Layer 7 of a small transformer language model trained on English Wikipedia (10 layers, counted from 0, width 128).
A neuron's activation on a vector x is GELU(weights . x + bias), where the dot is the dot product.

Input weights of the MLP neurons that the questions are about. A number n stands for (n - 128) times 0.0061.
n6 (bias -0.025): 106, 91, 136, 145, 152, 130, 158, 137, 131, 112, 126, 67, 135, 136, 111, 84, 151, 164, 116, 174, 120, 109, 123, 108, 94, 152, 112, 139, 151, 97, 110, 138, 129, 104, 111, 144, 82, 74, 191, 183, 144, 178, 109, 101, 117, 77, 119, 136, 121, 101, 99, 86, 152, 104, 115, 108, 124, 156, 127, 149, 168, 183, 134, 128, 171, 139, 147, 96, 136, 149, 151, 166, 104, 148, 103, 132, 167, 124, 135, 123, 158, 116, 113, 133, 170, 181, 141, 162, 152, 98, 104, 119, 148, 115, 128, 83, 149, 124, 123, 95, 128, 129, 113, 115, 114, 107, 96, 181, 131, 88, 87, 129, 83, 126, 110, 125, 146, 127, 154, 141, 125, 139, 113, 156, 119, 140, 80, 27
n30 (bias -0.064): 77, 104, 161, 136, 142, 134, 130, 111, 128, 92, 120, 153, 101, 135, 86, 158, 102, 113, 114, 115, 63, 138, 128, 128, 104, 136, 123, 122, 168, 113, 135, 130, 165, 133, 106, 138, 110, 109, 117, 122, 100, 87, 145, 97, 95, 127, 134, 96, 110, 113, 117, 92, 136, 125, 141, 149, 107, 108, 102, 137, 156, 103, 135, 165, 139, 179, 128, 111, 144, 130, 109, 148, 143, 111, 129, 124, 169, 133, 139, 124, 93, 125, 107, 196, 101, 108, 156, 151, 116, 156, 80, 154, 104, 52, 120, 139, 119, 126, 122, 153, 109, 101, 107, 109, 127, 113, 123, 130, 125, 106, 153, 169, 88, 122, 114, 120, 153, 108, 124, 129, 110, 159, 119, 121, 91, 125, 130, 105
n37 (bias -0.017): 118, 106, 142, 121, 109, 101, 108, 141, 129, 138, 106, 170, 109, 111, 130, 135, 119, 115, 95, 133, 145, 133, 141, 117, 125, 96, 145, 77, 86, 135, 126, 116, 118, 127, 125, 116, 152, 109, 80, 98, 133, 106, 111, 157, 157, 128, 137, 100, 126, 126, 146, 138, 121, 143, 114, 135, 100, 134, 156, 83, 144, 79, 83, 128, 96, 124, 126, 87, 136, 130, 139, 154, 136, 108, 131, 126, 168, 89, 85, 116, 149, 115, 104, 139, 135, 92, 199, 117, 140, 119, 129, 121, 129, 132, 181, 123, 101, 145, 115, 134, 173, 111, 91, 60, 154, 102, 135, 149, 144, 67, 165, 128, 85, 129, 102, 131, 97, 116, 153, 96, 157, 96, 112, 153, 67, 153, 154, 66
n40 (bias -0.071): 130, 136, 126, 129, 92, 125, 147, 92, 123, 109, 117, 158, 144, 138, 134, 115, 165, 165, 167, 114, 102, 141, 116, 126, 143, 150, 81, 129, 107, 135, 147, 143, 99, 160, 75, 133, 108, 173, 131, 149, 150, 108, 153, 111, 102, 120, 100, 125, 139, 90, 144, 112, 140, 101, 158, 148, 141, 135, 118, 137, 159, 111, 146, 114, 190, 126, 168, 121, 125, 103, 123, 120, 83, 130, 107, 139, 128, 133, 122, 101, 154, 122, 120, 140, 99, 88, 119, 82, 143, 154, 96, 122, 75, 102, 121, 150, 119, 85, 136, 150, 127, 96, 120, 155, 111, 159, 93, 145, 105, 141, 148, 110, 126, 88, 128, 166, 140, 134, 111, 149, 92, 123, 103, 145, 111, 125, 140, 151
n56 (bias -0.039): 103, 135, 110, 134, 163, 148, 113, 114, 99, 111, 140, 110, 123, 124, 93, 144, 124, 126, 159, 122, 112, 128, 107, 160, 171, 135, 90, 126, 96, 130, 136, 126, 149, 68, 89, 167, 129, 128, 140, 108, 117, 178, 129, 143, 73, 134, 136, 124, 107, 157, 160, 139, 180, 142, 99, 129, 142, 118, 144, 123, 158, 114, 123, 116, 151, 151, 163, 150, 146, 133, 68, 128, 131, 130, 122, 94, 156, 158, 127, 161, 148, 105, 100, 100, 109, 100, 150, 85, 141, 168, 125, 143, 140, 119, 130, 111, 101, 105, 110, 118, 163, 129, 125, 127, 106, 89, 66, 134, 114, 121, 121, 150, 144, 153, 116, 120, 98, 110, 135, 119, 123, 174, 175, 143, 99, 111, 78, 153
n64 (bias -0.067): 100, 117, 118, 108, 132, 114, 114, 144, 100, 140, 139, 111, 117, 106, 134, 158, 107, 124, 87, 134, 117, 97, 139, 97, 158, 139, 150, 97, 133, 111, 152, 134, 124, 119, 70, 109, 138, 129, 126, 116, 132, 117, 157, 121, 168, 164, 124, 157, 152, 146, 125, 112, 99, 89, 99, 115, 114, 101, 111, 125, 113, 59, 123, 108, 114, 137, 156, 107, 177, 92, 185, 130, 68, 133, 170, 126, 67, 131, 160, 177, 133, 181, 106, 124, 140, 154, 119, 127, 146, 92, 124, 120, 128, 145, 117, 115, 155, 171, 170, 139, 121, 120, 121, 161, 42, 156, 108, 126, 132, 102, 178, 75, 95, 133, 93, 126, 165, 117, 116, 104, 137, 147, 108, 149, 125, 103, 147, 146
n71 (bias -0.199): 99, 148, 120, 126, 168, 109, 165, 140, 127, 77, 130, 120, 144, 114, 167, 118, 150, 129, 181, 130, 143, 158, 125, 128, 168, 149, 62, 123, 147, 147, 123, 133, 136, 143, 130, 114, 162, 118, 146, 103, 134, 44, 125, 126, 123, 146, 61, 123, 165, 147, 140, 101, 91, 153, 136, 119, 108, 91, 133, 118, 132, 110, 177, 78, 130, 158, 159, 134, 100, 117, 124, 151, 111, 62, 120, 109, 117, 99, 104, 95, 140, 139, 138, 185, 114, 137, 132, 99, 164, 163, 147, 66, 48, 138, 83, 129, 115, 106, 167, 150, 129, 100, 132, 35, 137, 239, 163, 120, 146, 106, 148, 135, 140, 123, 109, 143, 118, 98, 122, 175, 140, 143, 137, 108, 150, 160, 119, 67
n94 (bias -0.084): 135, 107, 128, 110, 143, 175, 134, 155, 115, 127, 94, 106, 126, 133, 130, 106, 89, 155, 149, 53, 123, 180, 161, 119, 129, 118, 122, 102, 175, 94, 150, 100, 144, 127, 111, 139, 139, 132, 162, 119, 114, 109, 134, 141, 155, 170, 132, 127, 108, 113, 112, 162, 105, 139, 148, 128, 164, 159, 100, 165, 175, 142, 149, 126, 138, 125, 167, 105, 132, 150, 144, 179, 138, 107, 103, 85, 134, 124, 89, 112, 143, 134, 123, 122, 192, 123, 141, 116, 99, 140, 112, 112, 136, 154, 115, 120, 157, 122, 132, 124, 159, 98, 133, 119, 136, 124, 149, 121, 102, 134, 90, 91, 133, 124, 111, 120, 169, 85, 118, 95, 126, 165, 155, 183, 133, 143, 134, 110
n98 (bias -0.154): 120, 92, 143, 123, 166, 149, 159, 109, 112, 110, 94, 126, 96, 161, 139, 122, 143, 118, 118, 156, 143, 128, 173, 153, 135, 122, 112, 123, 101, 103, 174, 130, 108, 135, 121, 134, 111, 145, 101, 86, 135, 163, 101, 159, 112, 162, 144, 122, 69, 104, 111, 136, 77, 136, 106, 120, 127, 150, 101, 153, 156, 164, 191, 138, 116, 153, 114, 106, 116, 124, 133, 100, 106, 83, 140, 90, 99, 106, 144, 127, 120, 122, 96, 136, 121, 129, 149, 135, 104, 114, 151, 121, 81, 164, 98, 109, 127, 147, 102, 69, 113, 117, 147, 138, 114, 134, 144, 135, 155, 106, 123, 143, 158, 67, 91, 118, 167, 134, 153, 87, 114, 157, 120, 148, 143, 178, 87, 162
n121 (bias -0.065): 114, 133, 129, 120, 151, 95, 130, 100, 136, 169, 117, 84, 154, 102, 102, 135, 78, 86, 151, 108, 147, 181, 145, 142, 128, 122, 108, 133, 90, 124, 143, 122, 113, 143, 98, 118, 125, 117, 132, 125, 140, 132, 115, 116, 138, 137, 89, 138, 120, 104, 137, 99, 137, 129, 117, 171, 87, 171, 111, 167, 155, 146, 152, 156, 77, 127, 214, 164, 153, 132, 118, 115, 112, 135, 134, 37, 167, 156, 150, 156, 145, 127, 107, 84, 150, 128, 146, 79, 124, 106, 183, 104, 92, 122, 149, 120, 138, 141, 152, 141, 86, 127, 127, 94, 173, 123, 125, 142, 127, 179, 124, 138, 131, 108, 102, 68, 135, 77, 122, 126, 128, 151, 147, 128, 171, 110, 195, 126
n123 (bias 0.005): 103, 116, 105, 120, 138, 137, 98, 155, 106, 118, 103, 137, 122, 101, 105, 113, 139, 144, 102, 151, 141, 125, 92, 100, 117, 136, 125, 126, 124, 122, 161, 106, 118, 89, 164, 145, 132, 111, 129, 118, 136, 163, 142, 131, 125, 159, 126, 145, 150, 149, 103, 131, 136, 115, 136, 180, 110, 150, 115, 118, 167, 97, 151, 133, 167, 122, 172, 98, 110, 100, 106, 135, 87, 129, 169, 117, 173, 183, 112, 146, 100, 128, 162, 163, 138, 151, 135, 112, 173, 162, 152, 136, 104, 137, 97, 103, 171, 119, 133, 168, 143, 151, 125, 183, 143, 95, 89, 105, 122, 113, 133, 167, 112, 135, 138, 145, 111, 100, 150, 109, 96, 163, 129, 153, 141, 129, 86, 138
n161 (bias -0.089): 144, 167, 116, 128, 155, 132, 121, 136, 104, 135, 149, 99, 151, 46, 128, 145, 172, 59, 130, 132, 83, 91, 128, 75, 124, 88, 140, 132, 105, 89, 168, 126, 100, 70, 129, 135, 117, 73, 157, 151, 162, 191, 143, 122, 133, 155, 147, 93, 147, 145, 96, 109, 151, 150, 166, 116, 113, 119, 144, 110, 146, 136, 130, 67, 136, 168, 114, 140, 98, 171, 124, 131, 112, 151, 159, 152, 121, 112, 140, 116, 137, 134, 101, 167, 144, 191, 139, 91, 158, 84, 120, 144, 153, 115, 123, 165, 151, 167, 158, 135, 111, 153, 119, 120, 139, 123, 155, 165, 58, 136, 146, 162, 137, 102, 123, 117, 90, 155, 158, 67, 59, 115, 149, 112, 120, 87, 131, 156
n203 (bias -0.043): 96, 116, 129, 135, 108, 132, 136, 136, 127, 135, 151, 114, 98, 114, 147, 133, 132, 138, 139, 118, 134, 173, 144, 87, 121, 119, 141, 133, 109, 152, 149, 118, 138, 123, 130, 117, 129, 121, 144, 99, 145, 134, 117, 134, 131, 125, 91, 119, 110, 97, 136, 183, 140, 119, 140, 138, 67, 116, 150, 137, 110, 94, 125, 114, 116, 145, 128, 155, 218, 135, 140, 138, 151, 136, 159, 123, 125, 150, 113, 193, 167, 143, 162, 176, 132, 87, 169, 158, 120, 117, 136, 99, 121, 156, 133, 98, 125, 129, 140, 126, 120, 129, 165, 112, 96, 188, 131, 131, 169, 141, 132, 116, 125, 139, 84, 135, 158, 133, 110, 131, 111, 132, 159, 100, 94, 116, 99, 122
n228 (bias -0.059): 112, 133, 117, 154, 108, 128, 100, 150, 136, 163, 129, 149, 78, 6, 131, 80, 120, 135, 137, 134, 142, 120, 137, 142, 132, 151, 160, 111, 108, 152, 117, 176, 163, 104, 149, 123, 142, 147, 112, 127, 129, 74, 146, 110, 137, 129, 159, 114, 114, 138, 142, 113, 72, 156, 168, 145, 142, 153, 134, 78, 98, 140, 114, 121, 102, 92, 146, 93, 165, 138, 113, 106, 120, 104, 118, 149, 88, 107, 112, 109, 160, 96, 123, 137, 175, 144, 193, 116, 138, 109, 124, 111, 111, 145, 137, 120, 113, 159, 113, 77, 127, 125, 103, 108, 127, 134, 133, 140, 110, 85, 141, 95, 98, 124, 87, 135, 130, 144, 134, 111, 157, 125, 113, 121, 147, 105, 144, 124
n231 (bias -0.080): 117, 108, 112, 148, 131, 94, 163, 201, 91, 145, 151, 159, 141, 92, 147, 131, 113, 170, 122, 144, 79, 127, 97, 120, 125, 140, 115, 136, 185, 107, 134, 101, 156, 151, 107, 83, 102, 145, 149, 130, 123, 99, 150, 123, 111, 79, 166, 62, 150, 152, 136, 131, 110, 118, 109, 144, 129, 186, 164, 120, 131, 177, 95, 134, 164, 121, 165, 145, 106, 149, 143, 117, 112, 135, 152, 142, 161, 123, 132, 139, 114, 72, 72, 133, 140, 102, 134, 158, 104, 143, 119, 92, 115, 116, 152, 129, 142, 94, 96, 115, 106, 91, 152, 135, 135, 112, 134, 117, 108, 90, 130, 161, 128, 126, 160, 140, 121, 161, 145, 133, 121, 121, 81, 93, 172, 145, 114, 133
n285 (bias -0.089): 103, 121, 129, 103, 117, 157, 125, 137, 130, 128, 99, 115, 142, 106, 139, 144, 113, 102, 113, 203, 110, 126, 110, 144, 122, 157, 166, 128, 143, 129, 132, 136, 86, 92, 107, 118, 126, 142, 113, 145, 138, 150, 134, 123, 163, 111, 126, 69, 165, 132, 109, 131, 153, 151, 120, 131, 129, 160, 150, 148, 121, 93, 126, 155, 149, 166, 162, 87, 150, 118, 179, 132, 133, 139, 94, 123, 109, 117, 127, 161, 153, 113, 139, 137, 151, 159, 158, 135, 129, 101, 108, 103, 101, 138, 147, 123, 135, 119, 93, 120, 152, 150, 101, 122, 113, 154, 144, 164, 162, 105, 101, 61, 124, 97, 119, 124, 131, 73, 121, 150, 166, 104, 129, 142, 138, 172, 158, 135
n303 (bias -0.060): 95, 141, 125, 179, 126, 134, 97, 125, 109, 163, 80, 85, 76, 118, 108, 127, 129, 73, 107, 79, 147, 140, 144, 113, 112, 175, 136, 127, 131, 134, 122, 140, 138, 130, 164, 117, 147, 132, 179, 109, 181, 160, 101, 114, 127, 139, 149, 134, 101, 133, 113, 94, 120, 126, 109, 112, 141, 115, 122, 152, 150, 93, 165, 119, 92, 103, 151, 138, 131, 144, 135, 107, 76, 184, 137, 143, 137, 159, 142, 139, 104, 152, 107, 117, 156, 152, 116, 133, 114, 184, 120, 127, 124, 106, 155, 113, 170, 143, 140, 127, 111, 73, 90, 152, 114, 153, 110, 167, 167, 121, 134, 95, 120, 125, 160, 151, 159, 83, 96, 114, 138, 177, 96, 127, 130, 136, 139, 77
n307 (bias -0.084): 100, 140, 115, 174, 115, 141, 100, 125, 117, 165, 145, 119, 129, 105, 136, 110, 90, 148, 107, 171, 186, 112, 186, 146, 147, 117, 88, 143, 132, 123, 107, 127, 119, 129, 140, 113, 119, 98, 152, 135, 139, 121, 88, 119, 134, 101, 160, 131, 142, 97, 123, 81, 143, 130, 135, 106, 76, 152, 76, 172, 128, 86, 151, 102, 95, 112, 132, 111, 150, 114, 128, 154, 137, 88, 126, 123, 114, 94, 100, 149, 149, 131, 112, 112, 102, 158, 112, 174, 153, 127, 67, 150, 112, 162, 203, 117, 117, 138, 118, 130, 118, 156, 126, 101, 166, 163, 138, 142, 97, 141, 138, 139, 147, 146, 117, 78, 130, 138, 132, 133, 98, 142, 75, 164, 126, 79, 134, 123

Each question shows a token from some text and the vector x that enters the MLP there. A number n stands for (n - 128) times 0.073.

"ane": 129, 159, 132, 108, 143, 94, 127, 143, 160, 116, 130, 160, 127, 186, 123, 108, 146, 112, 136, 142, 145, 140, 149, 111, 125, 133, 115, 122, 105, 125, 114, 122, 121, 159, 123, 118, 122, 137, 98, 104, 112, 109, 141, 119, 135, 105, 104, 127, 130, 89, 140, 138, 106, 133, 158, 111, 146, 132, 127, 134, 165, 120, 141, 129, 109, 135, 98, 121, 124, 114, 112, 139, 146, 127, 143, 127, 132, 152, 137, 132, 148, 155, 135, 127, 135, 129, 113, 128, 127, 150, 160, 138, 153, 122, 113, 105, 132, 123, 137, 127, 103, 94, 106, 109, 129, 117, 141, 120, 163, 116, 135, 89, 123, 140, 99, 111, 141, 125, 134, 117, 137, 129, 124, 126, 158, 146, 142, 123
The two highest activations, in order: n71, n98

"\n": 133, 129, 142, 116, 144, 121, 137, 110, 161, 133, 142, 149, 114, 126, 119, 117, 135, 126, 128, 132, 144, 114, 130, 107, 124, 154, 119, 147, 119, 145, 110, 106, 133, 147, 120, 87, 139, 152, 92, 117, 134, 129, 148, 114, 111, 118, 143, 124, 148, 86, 114, 131, 134, 127, 146, 116, 142, 120, 121, 128, 126, 118, 122, 130, 110, 141, 106, 126, 137, 124, 127, 156, 169, 171, 105, 119, 125, 158, 147, 131, 135, 99, 131, 122, 127, 136, 121, 119, 126, 115, 146, 128, 147, 157, 102, 98, 119, 134, 163, 115, 148, 123, 93, 166, 145, 144, 104, 125, 134, 120, 107, 127, 113, 147, 129, 99, 140, 127, 135, 133, 115, 126, 134, 124, 131, 128, 121, 117
The most active neuron and its activation: n203, at about 1.1

" Sp": 160, 162, 132, 123, 133, 115, 127, 114, 147, 109, 128, 131, 98, 117, 148, 132, 133, 101, 143, 139, 134, 121, 125, 122, 124, 135, 125, 118, 118, 151, 132, 143, 113, 132, 122, 109, 140, 141, 128, 151, 128, 134, 154, 129, 119, 127, 124, 133, 128, 116, 124, 134, 152, 123, 159, 111, 133, 146, 139, 130, 129, 129, 115, 104, 100, 152, 49, 128, 139, 120, 107, 139, 151, 135, 128, 168, 120, 155, 120, 172, 129, 137, 138, 125, 143, 124, 104, 122, 120, 133, 164, 141, 140, 113, 111, 113, 147, 133, 136, 129, 110, 140, 139, 164, 122, 123, 141, 112, 141, 114, 95, 149, 111, 128, 116, 78, 112, 122, 108, 141, 81, 107, 145, 126, 132, 118, 114, 152
The most active neuron and its activation: n161, at about 4.6

":": 124, 160, 129, 132, 143, 127, 143, 145, 151, 135, 129, 164, 126, 157, 117, 101, 130, 118, 141, 119, 194, 113, 137, 97, 95, 124, 112, 127, 144, 126, 122, 144, 128, 123, 135, 81, 140, 141, 94, 132, 142, 130, 155, 140, 110, 115, 113, 141, 128, 137, 86, 128, 124, 120, 115, 136, 122, 130, 116, 132, 140, 127, 134, 119, 125, 151, 77, 111, 130, 123, 120, 134, 156, 146, 134, 131, 128, 136, 124, 130, 145, 127, 136, 103, 117, 122, 138, 128, 135, 135, 149, 113, 138, 110, 110, 104, 141, 134, 134, 124, 139, 142, 136, 134, 135, 119, 144, 113, 129, 101, 115, 149, 122, 157, 124, 113, 108, 106, 118, 111, 118, 115, 151, 123, 150, 143, 127, 134
The most active neuron and its activation: n123, at about 1.9

" Don": 135, 164, 130, 135, 107, 115, 165, 149, 176, 131, 129, 132, 111, 153, 161, 101, 152, 129, 131, 139, 163, 118, 135, 144, 143, 126, 125, 137, 111, 115, 137, 123, 137, 144, 121, 122, 130, 150, 97, 123, 123, 121, 154, 78, 89, 138, 115, 131, 130, 143, 127, 131, 136, 112, 138, 113, 150, 129, 111, 139, 101, 128, 148, 141, 128, 144, 101, 98, 99, 136, 110, 113, 142, 137, 121, 100, 125, 124, 118, 157, 151, 138, 136, 121, 131, 119, 119, 125, 129, 120, 140, 128, 134, 110, 98, 112, 131, 135, 120, 128, 141, 137, 110, 123, 128, 111, 134, 121, 149, 103, 111, 148, 127, 125, 131, 94, 119, 123, 114, 144, 125, 120, 125, 118, 144, 144, 122, 190
The neuron with the highest activation: n98

" 7": 166, 146, 144, 150, 128, 123, 155, 129, 166, 120, 113, 165, 120, 128, 116, 117, 148, 115, 122, 130, 146, 121, 122, 113, 84, 113, 173, 129, 125, 145, 103, 122, 119, 124, 130, 106, 134, 130, 84, 125, 117, 140, 141, 123, 106, 111, 137, 130, 129, 116, 113, 155, 127, 102, 145, 108, 165, 146, 114, 126, 113, 114, 129, 125, 123, 160, 107, 133, 97, 139, 138, 160, 137, 146, 117, 125, 118, 143, 134, 128, 144, 126, 150, 147, 169, 133, 114, 103, 126, 114, 127, 145, 130, 117, 136, 101, 150, 133, 136, 117, 138, 120, 113, 147, 135, 142, 111, 133, 123, 119, 85, 129, 119, 136, 153, 112, 108, 108, 113, 128, 111, 126, 124, 142, 141, 130, 129, 143
The neuron with the highest activation: n285

"on": 103, 151, 129, 137, 136, 106, 130, 133, 140, 121, 137, 198, 119, 154, 94, 114, 135, 128, 129, 123, 146, 113, 144, 136, 118, 130, 141, 121, 131, 144, 119, 133, 148, 131, 120, 118, 128, 121, 67, 134, 108, 118, 140, 113, 112, 126, 128, 120, 153, 97, 137, 141, 115, 125, 154, 129, 143, 157, 130, 155, 160, 125, 140, 115, 124, 136, 95, 108, 116, 137, 108, 138, 151, 144, 133, 125, 174, 105, 150, 126, 138, 122, 141, 115, 139, 123, 98, 122, 123, 144, 142, 124, 119, 105, 101, 107, 129, 107, 129, 143, 144, 112, 113, 147, 123, 119, 134, 124, 140, 128, 120, 108, 118, 131, 103, 132, 141, 138, 120, 147, 145, 130, 122, 111, 124, 133, 129, 136
The two highest activations, in order: n30, n40

" Jes": 130, 136, 132, 119, 122, 136, 168, 124, 152, 114, 165, 140, 86, 174, 138, 100, 148, 105, 134, 132, 143, 140, 119, 129, 133, 147, 142, 126, 115, 129, 118, 113, 130, 134, 127, 120, 134, 154, 93, 122, 138, 115, 127, 122, 97, 105, 114, 118, 125, 121, 137, 147, 132, 126, 125, 113, 159, 149, 106, 138, 122, 126, 139, 133, 118, 147, 96, 106, 123, 116, 119, 117, 148, 145, 133, 148, 112, 150, 116, 166, 116, 151, 138, 107, 144, 155, 101, 108, 129, 143, 123, 153, 144, 130, 107, 104, 116, 145, 139, 119, 126, 125, 109, 111, 132, 134, 142, 116, 147, 117, 131, 120, 127, 136, 143, 71, 139, 96, 108, 126, 114, 136, 147, 128, 151, 128, 110, 163
The neuron with the highest activation: n98

"view": 131, 151, 114, 124, 130, 99, 116, 162, 120, 107, 126, 149, 127, 156, 124, 139, 140, 111, 124, 113, 150, 136, 144, 110, 110, 143, 129, 114, 123, 145, 131, 109, 162, 136, 120, 131, 123, 132, 117, 137, 115, 130, 142, 114, 97, 91, 127, 138, 137, 121, 124, 143, 127, 124, 124, 141, 153, 162, 138, 149, 140, 143, 130, 122, 137, 171, 119, 104, 111, 135, 131, 143, 148, 159, 121, 130, 158, 134, 129, 138, 149, 115, 140, 136, 147, 107, 92, 141, 127, 103, 159, 130, 125, 125, 102, 100, 129, 97, 119, 108, 135, 92, 108, 153, 125, 104, 133, 113, 103, 150, 115, 99, 127, 147, 128, 118, 125, 103, 128, 150, 103, 123, 120, 143, 155, 131, 139, 132
Which three neurons fire most, strongest first? n231, n94, n6

" Cor": 143, 148, 132, 106, 121, 88, 157, 149, 190, 134, 138, 137, 94, 177, 113, 110, 142, 123, 120, 132, 132, 138, 143, 110, 137, 111, 116, 115, 122, 157, 114, 124, 109, 140, 120, 118, 141, 168, 102, 138, 130, 125, 117, 121, 108, 131, 119, 141, 158, 127, 139, 136, 141, 123, 142, 116, 127, 143, 117, 145, 102, 134, 116, 139, 108, 139, 72, 128, 133, 123, 123, 113, 146, 132, 147, 135, 129, 134, 133, 151, 121, 136, 127, 123, 152, 123, 94, 126, 111, 128, 128, 167, 135, 130, 126, 106, 142, 125, 136, 115, 124, 131, 117, 113, 133, 148, 147, 119, 151, 113, 104, 131, 129, 124, 148, 78, 118, 110, 118, 129, 122, 119, 137, 131, 143, 122, 95, 168
The two highest activations, in order: n203, n98

".": 116, 156, 118, 128, 134, 125, 142, 114, 131, 142, 148, 152, 131, 167, 105, 110, 115, 123, 114, 134, 161, 118, 123, 148, 82, 136, 130, 126, 149, 137, 104, 109, 134, 121, 107, 110, 139, 127, 98, 147, 129, 112, 125, 133, 118, 116, 142, 121, 143, 97, 131, 151, 136, 111, 151, 96, 129, 139, 96, 121, 105, 137, 106, 123, 114, 101, 130, 138, 122, 142, 126, 145, 136, 142, 146, 123, 136, 133, 145, 151, 137, 135, 112, 148, 135, 121, 117, 129, 108, 135, 144, 139, 125, 129, 148, 108, 131, 148, 116, 138, 127, 131, 146, 136, 139, 87, 118, 147, 176, 106, 100, 124, 132, 148, 115, 121, 101, 140, 116, 143, 84, 146, 149, 110, 143, 133, 140, 128
Which three neurons fire most, strongest first? n231, n307, n121

" |": 131, 151, 136, 160, 139, 126, 146, 115, 146, 136, 124, 149, 121, 146, 96, 110, 140, 131, 143, 135, 194, 111, 128, 110, 103, 129, 141, 93, 129, 129, 101, 121, 128, 117, 131, 77, 119, 120, 92, 139, 129, 114, 147, 118, 115, 115, 139, 139, 143, 126, 128, 144, 133, 99, 149, 158, 158, 156, 117, 114, 122, 142, 140, 115, 131, 134, 131, 118, 114, 130, 113, 138, 132, 129, 118, 113, 128, 147, 145, 139, 132, 130, 135, 141, 142, 123, 101, 122, 121, 98, 136, 139, 134, 132, 134, 89, 142, 138, 138, 124, 133, 123, 103, 135, 142, 111, 124, 139, 152, 117, 102, 124, 135, 156, 141, 117, 122, 120, 114, 146, 116, 118, 138, 118, 129, 125, 145, 122
The neuron with the highest activation: n6

" one": 111, 156, 123, 121, 125, 127, 111, 166, 133, 126, 146, 186, 120, 115, 136, 132, 130, 110, 135, 134, 158, 127, 113, 115, 123, 140, 133, 124, 113, 157, 113, 119, 132, 127, 120, 134, 131, 120, 40, 129, 129, 121, 155, 116, 102, 130, 135, 102, 138, 133, 124, 145, 136, 132, 119, 124, 135, 149, 111, 121, 142, 161, 111, 148, 125, 136, 106, 106, 123, 139, 125, 132, 149, 121, 123, 128, 138, 123, 111, 123, 151, 126, 131, 136, 148, 127, 122, 119, 141, 126, 149, 111, 109, 135, 136, 110, 134, 132, 167, 122, 112, 118, 125, 125, 145, 115, 134, 128, 134, 99, 102, 125, 139, 116, 121, 104, 118, 125, 122, 147, 132, 120, 141, 107, 140, 147, 122, 157
The most active neuron and its activation: n228, at about 4.8

" series": 124, 141, 129, 121, 125, 113, 114, 166, 139, 106, 124, 190, 123, 140, 130, 127, 146, 126, 123, 130, 142, 133, 109, 129, 147, 137, 148, 147, 134, 155, 126, 131, 143, 107, 133, 116, 153, 142, 59, 131, 106, 141, 135, 128, 120, 125, 148, 140, 145, 106, 114, 119, 140, 114, 152, 146, 150, 139, 94, 129, 146, 137, 133, 116, 126, 150, 96, 87, 92, 114, 97, 140, 150, 130, 124, 135, 135, 120, 118, 140, 152, 132, 126, 112, 134, 133, 103, 117, 141, 107, 153, 146, 138, 124, 108, 113, 132, 126, 142, 146, 141, 125, 114, 112, 135, 124, 115, 127, 141, 107, 116, 133, 136, 142, 113, 100, 125, 114, 125, 144, 106, 132, 130, 130, 149, 126, 109, 126
The neuron with the highest activation: n123

"\n\n": 115, 126, 136, 109, 128, 152, 118, 124, 178, 135, 156, 147, 102, 128, 118, 106, 119, 135, 148, 144, 139, 137, 141, 102, 116, 139, 117, 136, 130, 135, 104, 114, 135, 130, 125, 83, 123, 121, 63, 147, 134, 130, 128, 121, 117, 124, 126, 94, 137, 103, 122, 138, 136, 126, 149, 115, 133, 138, 113, 126, 161, 123, 132, 106, 118, 127, 110, 131, 139, 122, 122, 138, 165, 163, 130, 134, 122, 150, 121, 141, 146, 123, 132, 120, 134, 128, 113, 136, 117, 126, 150, 144, 133, 143, 119, 85, 124, 143, 142, 100, 148, 124, 138, 144, 119, 146, 115, 135, 128, 120, 98, 123, 149, 147, 141, 124, 127, 127, 106, 135, 127, 143, 142, 123, 118, 127, 134, 119
The neuron with the highest activation: n203

" Dr": 157, 159, 115, 121, 113, 123, 158, 145, 165, 122, 145, 143, 104, 150, 117, 127, 133, 107, 134, 121, 142, 131, 134, 93, 143, 138, 110, 128, 111, 117, 122, 105, 139, 131, 128, 113, 132, 128, 118, 138, 137, 118, 135, 119, 135, 136, 115, 130, 146, 123, 114, 139, 139, 126, 168, 98, 142, 131, 125, 126, 147, 130, 127, 101, 113, 167, 62, 98, 133, 138, 124, 129, 149, 131, 135, 144, 127, 110, 117, 143, 152, 131, 142, 117, 150, 144, 123, 135, 134, 123, 154, 120, 126, 133, 105, 103, 130, 126, 113, 122, 151, 127, 101, 151, 155, 135, 132, 136, 134, 114, 73, 129, 111, 146, 143, 87, 118, 104, 127, 133, 110, 150, 149, 124, 126, 131, 101, 148
The most active neuron and its activation: n161, at about 2.4

"fic": 160, 137, 130, 134, 133, 108, 120, 128, 169, 113, 131, 162, 88, 130, 109, 145, 143, 113, 130, 130, 116, 134, 147, 93, 121, 139, 121, 126, 138, 142, 109, 114, 137, 140, 113, 106, 119, 119, 102, 144, 133, 137, 148, 116, 113, 129, 126, 121, 127, 126, 149, 163, 140, 100, 139, 116, 157, 147, 127, 156, 144, 115, 101, 126, 120, 146, 78, 100, 126, 117, 103, 128, 152, 142, 152, 129, 137, 133, 100, 138, 152, 143, 147, 125, 143, 124, 91, 110, 118, 122, 160, 162, 128, 132, 119, 118, 141, 139, 165, 131, 131, 109, 138, 104, 101, 117, 129, 124, 141, 114, 115, 129, 134, 131, 135, 112, 132, 116, 101, 139, 123, 131, 125, 115, 133, 152, 129, 131
The two highest activations, in order: n203, n30

" Player": 125, 163, 135, 111, 109, 121, 146, 149, 160, 107, 146, 178, 113, 175, 109, 112, 145, 114, 119, 141, 134, 127, 107, 128, 160, 128, 122, 142, 126, 152, 127, 141, 137, 119, 127, 96, 129, 128, 93, 145, 130, 107, 125, 84, 105, 114, 115, 133, 142, 104, 134, 149, 142, 132, 109, 114, 132, 131, 118, 126, 132, 132, 126, 119, 103, 150, 110, 120, 132, 124, 123, 144, 164, 126, 132, 143, 135, 132, 132, 124, 149, 117, 129, 155, 132, 147, 112, 104, 134, 145, 146, 133, 129, 115, 104, 120, 134, 122, 111, 125, 130, 116, 122, 130, 135, 114, 129, 134, 131, 103, 130, 127, 123, 144, 134, 101, 95, 112, 99, 167, 140, 129, 119, 143, 154, 121, 114, 157
The neuron with the highest activation: n71

"|": 147, 133, 122, 133, 126, 114, 111, 110, 156, 126, 126, 152, 121, 131, 107, 120, 139, 140, 141, 138, 194, 123, 131, 145, 125, 135, 156, 123, 127, 169, 90, 129, 130, 131, 122, 85, 132, 111, 89, 141, 115, 97, 174, 131, 120, 114, 133, 113, 126, 90, 129, 113, 142, 118, 155, 107, 136, 137, 119, 165, 112, 121, 118, 118, 119, 144, 137, 117, 132, 111, 113, 149, 136, 133, 109, 134, 130, 146, 128, 161, 120, 120, 137, 127, 136, 160, 126, 113, 110, 120, 112, 131, 135, 119, 132, 115, 127, 140, 147, 110, 136, 126, 128, 131, 138, 116, 113, 130, 113, 154, 124, 134, 145, 141, 159, 110, 108, 123, 126, 149, 112, 145, 120, 133, 139, 112, 121, 128
The most active neuron and its activation: n307, at about 5.2